Layer 4 of a small transformer language model trained on English Wikipedia (22 layers, counted from 0, width 64).
A neuron adds its activation times its output weights to the MLP's output. To switch it off is to set its activation to zero at one token and run the rest of the model.
A neuron's activation on a vector x is SiLU(gate . x) times (in . x), where the dot is the dot product.

Input weights of the MLP neurons that the questions are about. A number n stands for n times 0.016.
n15 gate: 14 -57 -7 -26 23 -45 38 -19 33 12 -19 -10 57 13 -18 23 -24 -4 -32 51 38 15 -17 34 5 -13 42 51 28 0 -26 43 -22 43 -8 -15 -10 -9 64 -21 1 10 -24 3 -51 -13 6 6 -29 22 44 26 -38 3 49 19 -9 -35 -35 15 6 27 28 -3
n18 gate: -48 11 1 -27 2 -13 -1 -38 70 -16 -28 12 66 1 -30 -11 30 -25 -42 -12 -59 60 17 12 3 28 46 30 27 33 -20 44 12 16 31 -21 -33 50 30 -17 -23 -18 10 -42 2 -39 3 -43 -8 -7 13 22 -37 58 -26 34 -3 -9 0 -12 -20 -22 2 -37
n22 gate: -4 -20 5 -11 33 -2 2 -29 10 -32 22 5 24 -2 9 48 12 -28 33 -2 -25 -5 -49 41 -23 -65 -41 26 39 45 -26 -36 -57 20 28 66 -28 -1 3 -45 -1 39 -7 -35 -2 3 18 8 -2 -32 66 41 -46 -1 26 -19 -23 -41 -65 31 -10 0 -3 10
n26 gate: 20 72 -13 32 10 -8 -45 -15 20 15 -2 -20 -40 8 -21 -24 7 -79 -7 5 -21 3 -55 20 35 54 47 7 -34 -19 0 -23 -50 22 -35 -78 17 -19 71 -36 15 -13 -43 14 -1 -50 -30 -32 -20 -32 13 56 2 63 16 -36 -23 -40 -39 29 1 -31 31 -1
n45 gate: -1 52 -10 6 21 13 -8 25 -31 -40 -5 47 -12 48 -24 20 -13 -49 -4 16 15 -83 -25 62 -37 -50 -23 -3 -76 -34 -11 -42 -22 7 -26 -26 -42 62 -8 76 -72 -31 37 59 52 5 24 -25 -23 23 -15 9 -19 -11 -15 -61 11 53 6 35 28 23 -25 -17
n65 gate: -39 9 -7 5 13 1 -14 9 -27 41 -1 -34 9 -23 -2 28 85 -35 -28 -7 -16 -11 -19 4 -42 -1 -8 13 -25 36 -43 3 -13 -24 35 -39 -20 -10 -56 24 -38 46 -5 31 -22 -58 -4 -9 5 27 15 19 -18 11 -35 -23 -11 -37 4 -26 42 -45 49 -8
n98 gate: -47 29 -2 -1 16 13 5 9 -11 -15 30 11 -43 12 2 17 -9 -6 52 -28 -52 -30 -33 -50 35 -3 10 -12 -7 -16 51 -46 15 36 -5 27 -54 -11 -30 -19 24 34 3 22 23 7 -2 10 -5 -4 -2 1 34 -7 -56 -46 -8 30 44 2 -23 8 -16 15
n106 gate: 22 21 48 22 21 47 -28 -57 -3 36 10 6 40 9 10 -27 36 37 -41 42 9 -3 -8 59 15 -10 69 -20 7 21 -14 7 9 24 -46 -3 -26 -15 -28 -43 -36 17 -1 30 -24 -45 38 11 31 20 -23 -3 -35 -15 30 -36 20 4 40 33 -20 -5 17 27
n116 gate: -26 10 9 -11 51 30 -27 18 -19 -18 -11 14 5 -15 -11 21 29 11 -5 21 13 24 36 -37 -20 8 -16 59 -1 -1 26 -7 -37 -4 7 -9 1 39 6 -10 10 5 -2 1 6 10 -6 19 -6 30 11 -1 -15 -15 -23 -3 38 -14 -2 4 18 13 28 -29
n140 gate: -12 3 1 -3 32 -1 40 -19 68 24 13 -45 58 -5 0 -12 -22 -13 48 4 -3 6 1 4 -27 42 22 1 34 -21 1 0 -30 23 15 -30 -13 -56 2 37 -24 0 15 23 -70 29 -8 -51 30 -14 -53 -17 28 -28 -50 -20 -36 -15 -6 7 -13 -30 -10 36
n176 gate: -30 -6 -11 73 -20 3 -4 -61 7 12 12 -12 -88 68 2 -30 -36 -18 11 -20 -8 -19 -9 -18 -50 9 -51 29 -25 -45 -16 3 -11 1 8 6 -29 -33 46 -21 -24 -24 54 -37 -24 33 -34 -22 7 1 10 20 48 -28 -25 -13 -4 -31 42 -15 -63 -40 -14 21
n15 in: 32 -39 6 -58 27 4 -40 -10 -36 -4 -28 -2 7 11 -48 18 14 8 -50 16 11 -18 40 4 10 9 11 1 20 13 11 -18 -12 41 -6 -21 -25 5 -56 -18 24 36 21 -5 -34 -46 -45 -44 8 2 45 4 -22 28 32 -8 11 -14 0 -50 -30 22 44 9
n18 in: -3 9 -30 10 14 60 -47 -4 76 -10 -14 -5 21 -6 12 25 49 14 -11 -10 4 -4 16 -1 23 -10 2 24 -13 25 -2 -50 33 18 44 -22 -10 28 -9 45 16 -33 54 -27 -33 -49 44 43 0 8 34 18 -56 9 38 -2 27 30 4 14 -25 43 43 5
n22 in: 16 13 -57 41 13 -6 11 7 4 57 -57 -53 6 11 -27 -38 -32 37 4 55 82 25 7 17 -6 -1 -31 17 -14 -44 22 4 48 -22 -62 -49 24 -24 10 12 26 8 -16 -43 -3 -28 -20 17 -4 -38 46 0 2 -34 71 4 -2 -2 52 -7 38 -54 -10 -32
n26 in: 30 -15 49 -51 -46 -28 45 -13 -1 42 -24 22 -11 69 -9 -37 39 -11 49 -1 -2 12 -22 62 63 -1 -42 5 -16 12 29 -5 10 -10 16 -26 -19 -32 -7 -11 -9 -66 -50 -62 22 -53 38 -23 30 0 20 -40 3 63 8 34 7 -19 -25 -10 -38 -32 49 -10
n45 in: 19 -5 27 -18 -31 36 -13 45 -20 -10 -32 40 -36 -22 -63 33 24 -5 -72 -27 -23 -25 17 -31 -4 8 7 -9 -36 -53 20 -62 -15 17 -69 -94 14 5 49 3 0 -12 -2 -63 35 16 -38 -5 -24 -41 3 -5 -15 40 -29 14 0 22 28 48 34 -56 39 16
n65 in: 11 21 8 7 -12 -17 -60 -10 -37 21 -53 -17 -14 -11 21 -22 -12 -44 -6 -35 -2 -46 51 26 12 53 -23 -38 20 -30 -18 -26 8 -5 5 -22 -72 35 -54 48 -40 27 -66 -4 14 -21 -18 -13 -42 21 -11 -16 -28 14 17 21 4 -26 -26 -22 34 -4 17 -4
n98 in: -3 -3 26 -15 5 18 -45 26 -34 -7 13 53 -14 10 -18 -18 9 -26 27 -17 -30 -35 11 -38 23 -2 26 8 24 -4 24 -32 -3 34 15 2 -75 12 -50 30 -19 26 -22 19 0 -4 4 51 -16 17 -17 19 35 16 -35 -43 31 24 5 6 -8 16 8 3
n106 in: -2 37 -20 8 -61 -29 36 23 7 33 1 44 16 7 5 31 22 -42 -19 1 -2 -41 32 -12 -1 25 -5 -16 -8 32 17 0 -63 -38 -28 -18 -10 37 24 -11 -1 -11 40 5 -21 21 -42 16 49 27 19 12 -2 -7 -83 -49 -63 23 -57 -20 42 66 -4 -33
n116 in: 14 -22 46 -17 20 52 -1 -3 -17 41 17 34 -26 13 40 24 3 1 45 -30 9 -19 -22 -29 -46 -7 -12 9 -15 -4 8 -44 12 -25 1 18 -47 18 4 1 -24 24 11 13 27 3 14 -47 10 29 15 -10 33 -64 -12 -23 -43 -38 0 34 0 33 5 -7
n140 in: -24 5 15 21 13 14 12 -26 -7 8 -31 -59 15 -20 72 23 -55 30 64 17 -23 -6 -16 62 24 28 -1 24 19 8 0 14 -18 26 -9 29 27 -29 9 -21 16 23 33 2 -8 -12 -1 -40 33 3 -18 60 5 -23 24 17 13 -83 10 20 31 -33 49 33
n176 in: -36 51 -8 -12 48 -48 -5 37 44 -49 33 -3 24 -6 58 49 31 7 12 -37 11 28 -11 -12 39 3 -14 -26 1 -18 -24 26 -83 -8 7 12 -5 -23 -29 4 21 21 33 -46 -3 -57 -25 -52 24 -58 -42 19 -15 9 -56 -6 37 38 -45 -1 -44 -28 -8 36

Output weights of the MLP neurons that the questions are about. A number n stands for n times 0.018.
n15: 27 -7 -14 32 22 19 31 4 36 -27 -52 -14 -39 23 -1 3 23 4 -23 56 -31 -26 57 -26 -21 -13 -19 -48 -13 -7 9 -51 -6 -42 37 0 50 26 -10 -26 21 -13 5 25 -16 -15 -8 1 -2 -1 12 15 14 10 14 -32 -12 1 13 -16 19 -1 -12 20
n18: 28 -10 -3 -27 13 -18 17 -30 -41 -43 9 0 23 3 25 -10 -7 30 29 -44 -4 41 17 11 31 25 -11 -26 33 13 8 27 0 28 -9 -2 30 -35 22 39 -28 15 10 23 28 -37 19 61 -21 3 -13 14 48 -35 15 -49 -13 -10 19 -14 -38 -22 -12 30
n22: -11 20 10 8 -23 23 -27 -30 64 -16 15 45 9 12 -33 -12 -14 -6 -62 4 -4 39 6 -7 41 42 55 -8 -6 -17 -20 -24 60 -28 63 28 1 19 6 25 -35 -24 37 20 54 59 3 -29 -6 -1 -20 42 -30 -38 -39 5 -21 11 -33 -60 29 -5 -24 34
n26: -30 -32 -71 -9 -10 -21 -19 34 17 34 -53 -4 -3 -4 25 8 8 -2 12 -69 18 -37 -18 26 -34 61 3 22 39 -39 -10 -16 -5 64 10 -11 45 -69 -49 -46 3 6 67 29 33 18 5 -28 11 12 -26 63 -7 -21 13 44 19 -32 -13 15 -17 1 -32 -44
n45: 36 -5 1 37 -30 10 -8 10 -39 -19 -13 -54 -62 -21 3 -27 -15 -17 3 15 -77 -50 13 -2 19 -29 26 -8 -13 1 8 10 -55 58 15 8 60 -5 18 -9 2 11 40 8 -16 26 20 -31 26 -47 43 -48 -28 24 21 42 -28 39 -12 6 31 -22 92 32
n65: -10 -14 19 -13 4 22 5 -8 8 19 2 23 17 6 -40 -11 -16 68 -53 19 -45 43 45 -17 33 -13 4 31 15 40 24 -18 -22 -2 -2 11 47 33 1 27 21 16 70 -40 -2 34 61 23 -3 -6 -39 3 36 -13 35 10 -18 -27 -42 15 -9 21 -10 7
n98: -9 -14 32 -1 -44 16 -1 11 17 -23 0 -23 14 -41 -14 -11 -13 46 -51 47 10 46 -21 -6 6 -41 -23 7 23 4 10 22 5 -28 9 -24 -26 29 42 -18 -22 -33 -5 -10 -25 18 -10 -29 -13 -16 29 -21 -30 0 -4 -23 -58 -6 -19 -26 3 -6 -10 44
n106: -6 -70 63 -30 23 36 43 34 28 -4 35 -3 11 31 -1 -11 -27 15 48 18 15 0 9 -37 -22 23 -43 -35 -28 -16 -3 34 10 -39 -25 -32 0 -6 -22 46 16 -50 -26 12 -12 -16 -13 58 -23 -57 20 16 20 27 -55 -14 4 -36 -8 -56 -9 10 32 27
n116: -39 17 -18 -7 3 8 -3 -20 0 -45 11 -22 9 18 -10 -21 22 5 -23 13 7 1 13 9 21 -13 -4 16 -12 -37 7 33 -9 -7 5 13 -11 32 7 -7 18 -9 13 -2 -15 22 17 -34 -18 -3 -8 20 -35 30 4 44 -8 29 17 14 3 -19 1 -26
n140: 7 24 -45 -16 -42 18 -37 -3 18 20 16 -2 -37 -31 10 -6 15 -24 36 -6 31 4 6 -61 -30 20 -17 22 50 4 -9 9 25 68 -11 -10 19 -7 20 0 -46 8 12 2 14 -31 20 -3 7 16 15 3 -8 16 35 -44 5 -28 -70 -10 -9 -47 -62 10
n176: 1 21 7 13 27 -34 -7 -49 13 -5 2 -38 31 46 38 -29 -34 14 -18 -11 1 -8 22 0 -11 -39 -18 53 -20 -26 14 -18 -47 -7 -36 -3 -54 47 -47 21 20 6 96 31 -10 -25 -8 -27 -76 58 -37 -12 -50 -6 -4 35 -14 -7 6 -31 -16 -29 9 93

Each question names a token from some text and the token that comes next. It shows the vector x that enters the MLP there. A number n stands for n times 0.04.

Then comes g, the gradient of the next token's log-probability with respect to the MLP's output, scaled to length 1. A neuron's effect is roughly proportional to its activation times (output weights . g). A number n stands for n times 0.0049.

"ae", then " as"
x: -1 7 2 -7 1 36 25 38 3 28 -46 -29 -27 13 -22 17 33 39 -12 -9 18 10 -2 2 4 -11 -27 -6 30 -2 12 -12 11 -19 -28 -6 5 20 19 -5 23 8 -11 -3 15 26 20 -29 3 19 -6 -46 -14 14 3 14 1 30 -17 -12 6 11 0 35
g: 22 -6 -26 19 -17 -26 9 10 25 -23 -9 1 25 -15 16 51 28 16 0 25 -59 -27 7 -16 33 28 -25 20 21 -10 -52 -31 54 -11 16 -39 -37 -16 -31 11 3 3 -20 -7 -30 45 9 20 9 22 -24 20 -5 -1 -6 -27 2 25 -44 35 -18 -27 -42 -15
Switching off which neuron hurts the next token most? n45

"ore", then " |"
x: 5 -1 -19 -10 -7 -7 -7 34 22 33 -17 -2 -32 -13 -12 2 6 27 -29 -17 1 15 -15 6 0 8 -40 21 38 1 -22 3 25 -31 -35 -12 3 1 -26 -15 -15 8 -19 -30 8 -15 10 -19 18 40 -19 -29 5 28 -19 8 -31 11 -14 0 18 10 -6 38
g: 23 43 -15 -37 3 -14 36 26 -3 -16 40 -30 -26 3 -43 3 -12 -45 -9 -12 -8 -1 25 -16 16 12 40 46 32 2 26 -22 23 27 5 -35 20 -2 46 9 21 -19 18 -13 2 12 16 48 13 -9 -15 -2 53 -22 -25 32 -10 -38 50 14 -23 -29 7 -20
Switching off which neuron hurts the next token most? n65

"6", then "'"
x: 39 -2 -4 5 -1 0 16 33 -30 19 -19 -14 -4 11 -21 36 7 90 -3 26 -1 8 15 1 6 1 4 34 12 -8 -7 -8 3 -19 -18 -4 19 14 0 6 -8 -8 -16 -32 -9 11 -2 -8 6 9 -2 4 41 12 10 23 -7 -15 -32 37 -12 21 -6 -9
g: -39 -30 7 -18 10 -14 15 -9 10 -16 7 -21 -3 31 -19 -1 59 -17 3 17 -6 50 19 17 19 6 27 -27 -4 -15 40 -18 -5 -6 -27 94 0 13 41 -9 -3 6 29 35 -29 -51 -39 -3 -12 16 30 -39 19 -5 -10 11 -9 -2 -1 37 26 -4 13 -22
Switching off which neuron hurts the next token most? n15

"é", then "s"
x: 10 -18 -35 -2 10 12 -8 21 0 19 -17 13 -39 2 -11 0 -4 52 10 26 14 17 10 -9 4 24 -10 21 18 -34 -7 15 -4 4 -9 -4 20 3 -42 -31 -23 35 -6 -11 3 -6 -40 -37 -2 28 7 -24 6 7 15 -20 -13 20 -39 -12 -15 -14 -17 24
g: 44 -3 -14 22 -1 10 -59 -39 -25 -21 -17 11 -8 -12 14 31 -7 10 27 11 -13 -40 36 -17 -7 35 34 -19 8 0 -27 -61 3 22 36 -29 21 34 -18 3 -4 5 -17 -45 20 6 -5 0 -17 5 -8 18 14 20 75 30 19 21 34 -12 -32 29 -1 -13
Which neuron, switched off, raises the next token's probability most? n176

" with", then " Un"
x: -8 13 5 -14 -22 5 -8 6 -38 4 -26 -17 -3 -18 26 12 -6 56 15 -13 -15 11 1 -13 10 3 -30 -1 30 19 -14 -35 1 -17 -14 -4 -17 3 -34 23 2 17 -16 -9 -16 3 8 15 0 16 22 -19 3 49 2 17 -33 4 -22 -4 -18 23 -47 10
g: 26 15 -6 -9 -24 -43 -40 9 19 -21 30 27 -23 -37 -33 -21 31 -29 -45 -7 37 3 37 -6 9 -42 -24 -33 15 24 -6 6 28 -29 30 1 0 -10 -23 18 -14 -13 23 -65 10 -23 16 -40 28 -3 -1 41 -6 -27 12 -15 -3 -13 -3 3 9 -8 -67 5
Which neuron, switched off, raises the next token's probability most? n22

" Pro", then "ject"
x: 26 -4 -41 -13 -26 13 -4 33 -16 16 -12 25 -15 -34 24 6 -9 41 28 -11 7 49 1 -6 19 -8 -25 13 23 -11 -13 -26 17 1 -20 -7 42 6 18 0 16 37 -15 -1 2 13 -29 -12 -10 23 -9 -7 -25 4 -20 -19 0 -2 -44 1 -18 13 -20 11
g: -19 4 -17 -26 31 14 -26 7 15 -77 -14 4 -12 30 4 15 23 -30 47 54 50 -12 14 -25 -2 9 31 6 11 0 29 1 23 42 36 -14 19 31 1 4 16 36 15 15 6 -10 31 -45 -5 27 11 28 15 -18 19 -8 25 35 4 -3 -35 12 -34 -38
Switching off which neuron hurts the next token most? n116

" All", then "-S"
x: -2 -4 2 -8 -14 9 7 20 -35 5 -27 13 -29 -4 26 18 -27 42 -6 -22 -28 42 12 -13 8 2 11 9 14 18 -34 -37 28 -9 9 15 42 -1 -4 -6 -19 -6 -21 -31 -5 -18 16 -7 -9 23 3 -5 7 39 4 15 -31 11 24 11 -16 38 -20 19
g: 2 -26 1 18 32 10 -3 2 -20 -7 12 12 -29 15 15 10 6 -20 -10 -22 8 43 22 35 12 -35 -13 51 -54 5 42 -19 9 17 -20 18 41 -14 63 11 49 7 28 29 -14 2 33 -26 -44 -20 -39 -4 -44 0 -17 -15 -5 -6 -14 -25 -11 -26 4 48
Switching off which neuron hurts the next token most? n176

"ent", then "^{"
x: -7 -9 -17 15 -34 -27 -19 26 -2 36 -24 9 -19 -36 -6 -7 9 12 -6 3 -9 15 0 -10 11 -7 19 -8 13 -13 -24 20 -6 -31 -43 22 0 -14 -36 -26 23 27 -19 -32 -13 -10 -29 -10 18 15 -24 -12 10 13 -21 15 -35 -29 -12 11 1 27 -7 18
g: 24 -21 33 12 -4 -6 27 27 10 17 -28 -16 -25 3 21 26 25 -3 12 -1 23 31 1 10 50 -9 21 -40 1 17 38 -26 -9 46 -45 -11 21 29 18 -14 47 3 35 4 -28 -16 -15 2 -29 4 33 22 24 -7 0 41 -34 -66 35 -43 6 14 -23 -13
Switching off which neuron hurts the next token most? n65

" |\n", then "|"
x: 18 29 -5 4 -11 30 -28 27 -23 8 -9 -9 -7 -25 -6 6 27 36 -8 -1 -14 11 -5 20 40 -29 20 17 36 -14 6 -37 25 12 -32 18 3 -28 -9 -2 -6 19 -6 -19 4 -13 -17 -33 8 18 4 -11 25 19 33 33 0 20 -3 -3 -3 15 -42 7
g: -8 16 30 -16 -10 6 -22 -31 23 -47 -16 -29 -25 -39 -40 -30 4 -4 -14 22 -19 23 -21 -37 40 -1 -6 -11 30 -24 -24 -6 13 10 -12 23 34 -22 -12 -37 4 -3 -28 -30 -45 -6 29 18 26 52 -31 14 -4 25 -10 23 -13 36 32 -35 32 17 43 33
Switching off which neuron hurts the next token most? n106

"ad", then " A"
x: -10 24 -7 5 -8 -1 13 5 17 30 -51 11 -36 -6 8 19 32 28 -20 19 -6 24 12 14 25 -5 -4 5 3 -9 -21 -19 -22 -3 6 36 16 12 -38 -3 8 24 -12 -14 2 12 -20 -13 5 5 -11 -9 -15 29 9 15 -20 8 -6 25 -7 53 0 49
g: 48 12 -20 8 -70 -21 6 20 -18 -36 -46 -25 -20 -29 -33 39 -23 -1 -7 -33 7 -14 22 -22 11 -21 4 50 25 15 22 9 27 9 -39 -15 -12 23 -12 -3 -13 -7 -1 -19 -1 48 15 3 34 1 8 -10 -26 24 -14 55 19 34 7 -4 -17 -20 -23 49
Which neuron, switched off, raises the next token's probability most? n106

"ust", then " G"
x: -22 18 -42 5 -12 -12 -22 17 19 26 -10 19 -40 -20 3 -4 -1 21 -14 7 5 23 -12 -19 31 17 -3 -3 17 -6 -12 16 0 18 3 -8 28 8 -47 -28 22 26 -6 -1 -9 -23 -11 -30 19 48 0 -13 1 3 -3 12 -54 19 -21 0 17 -2 -14 25
g: 44 6 -59 36 10 26 5 17 1 -16 13 2 19 -40 1 24 22 27 -10 -5 -10 -8 12 -1 33 -16 -33 -35 -7 -27 2 -36 14 -9 31 12 -46 -18 -6 5 -42 -21 -29 -19 -7 -11 -33 -11 -3 -25 4 -2 -42 53 -51 -5 -8 2 -46 -9 56 0 -18 37
Switching off which neuron hurts the next token most? n26

"ate", then "."
x: -3 -9 -10 1 -16 15 2 3 18 26 -36 -18 -13 -7 -21 -22 28 60 -23 -12 -4 -3 -21 -10 -19 13 -31 5 36 8 -20 -28 -4 -8 -26 6 1 -20 -54 -7 -6 18 -20 4 -3 12 -7 -2 8 32 -18 -21 -10 22 -11 10 -20 0 -25 11 -4 5 -15 43
g: 5 8 -30 56 -6 -32 0 12 -22 -17 -18 21 -57 -18 -55 8 5 8 8 32 -25 -1 21 -46 11 8 -2 -32 -3 -4 -12 2 34 7 -20 -50 31 7 15 -22 14 4 7 -57 59 24 1 -23 29 4 -33 1 2 -13 29 17 -11 -18 3 27 27 56 7 -7
Switching off which neuron hurts the next token most? n65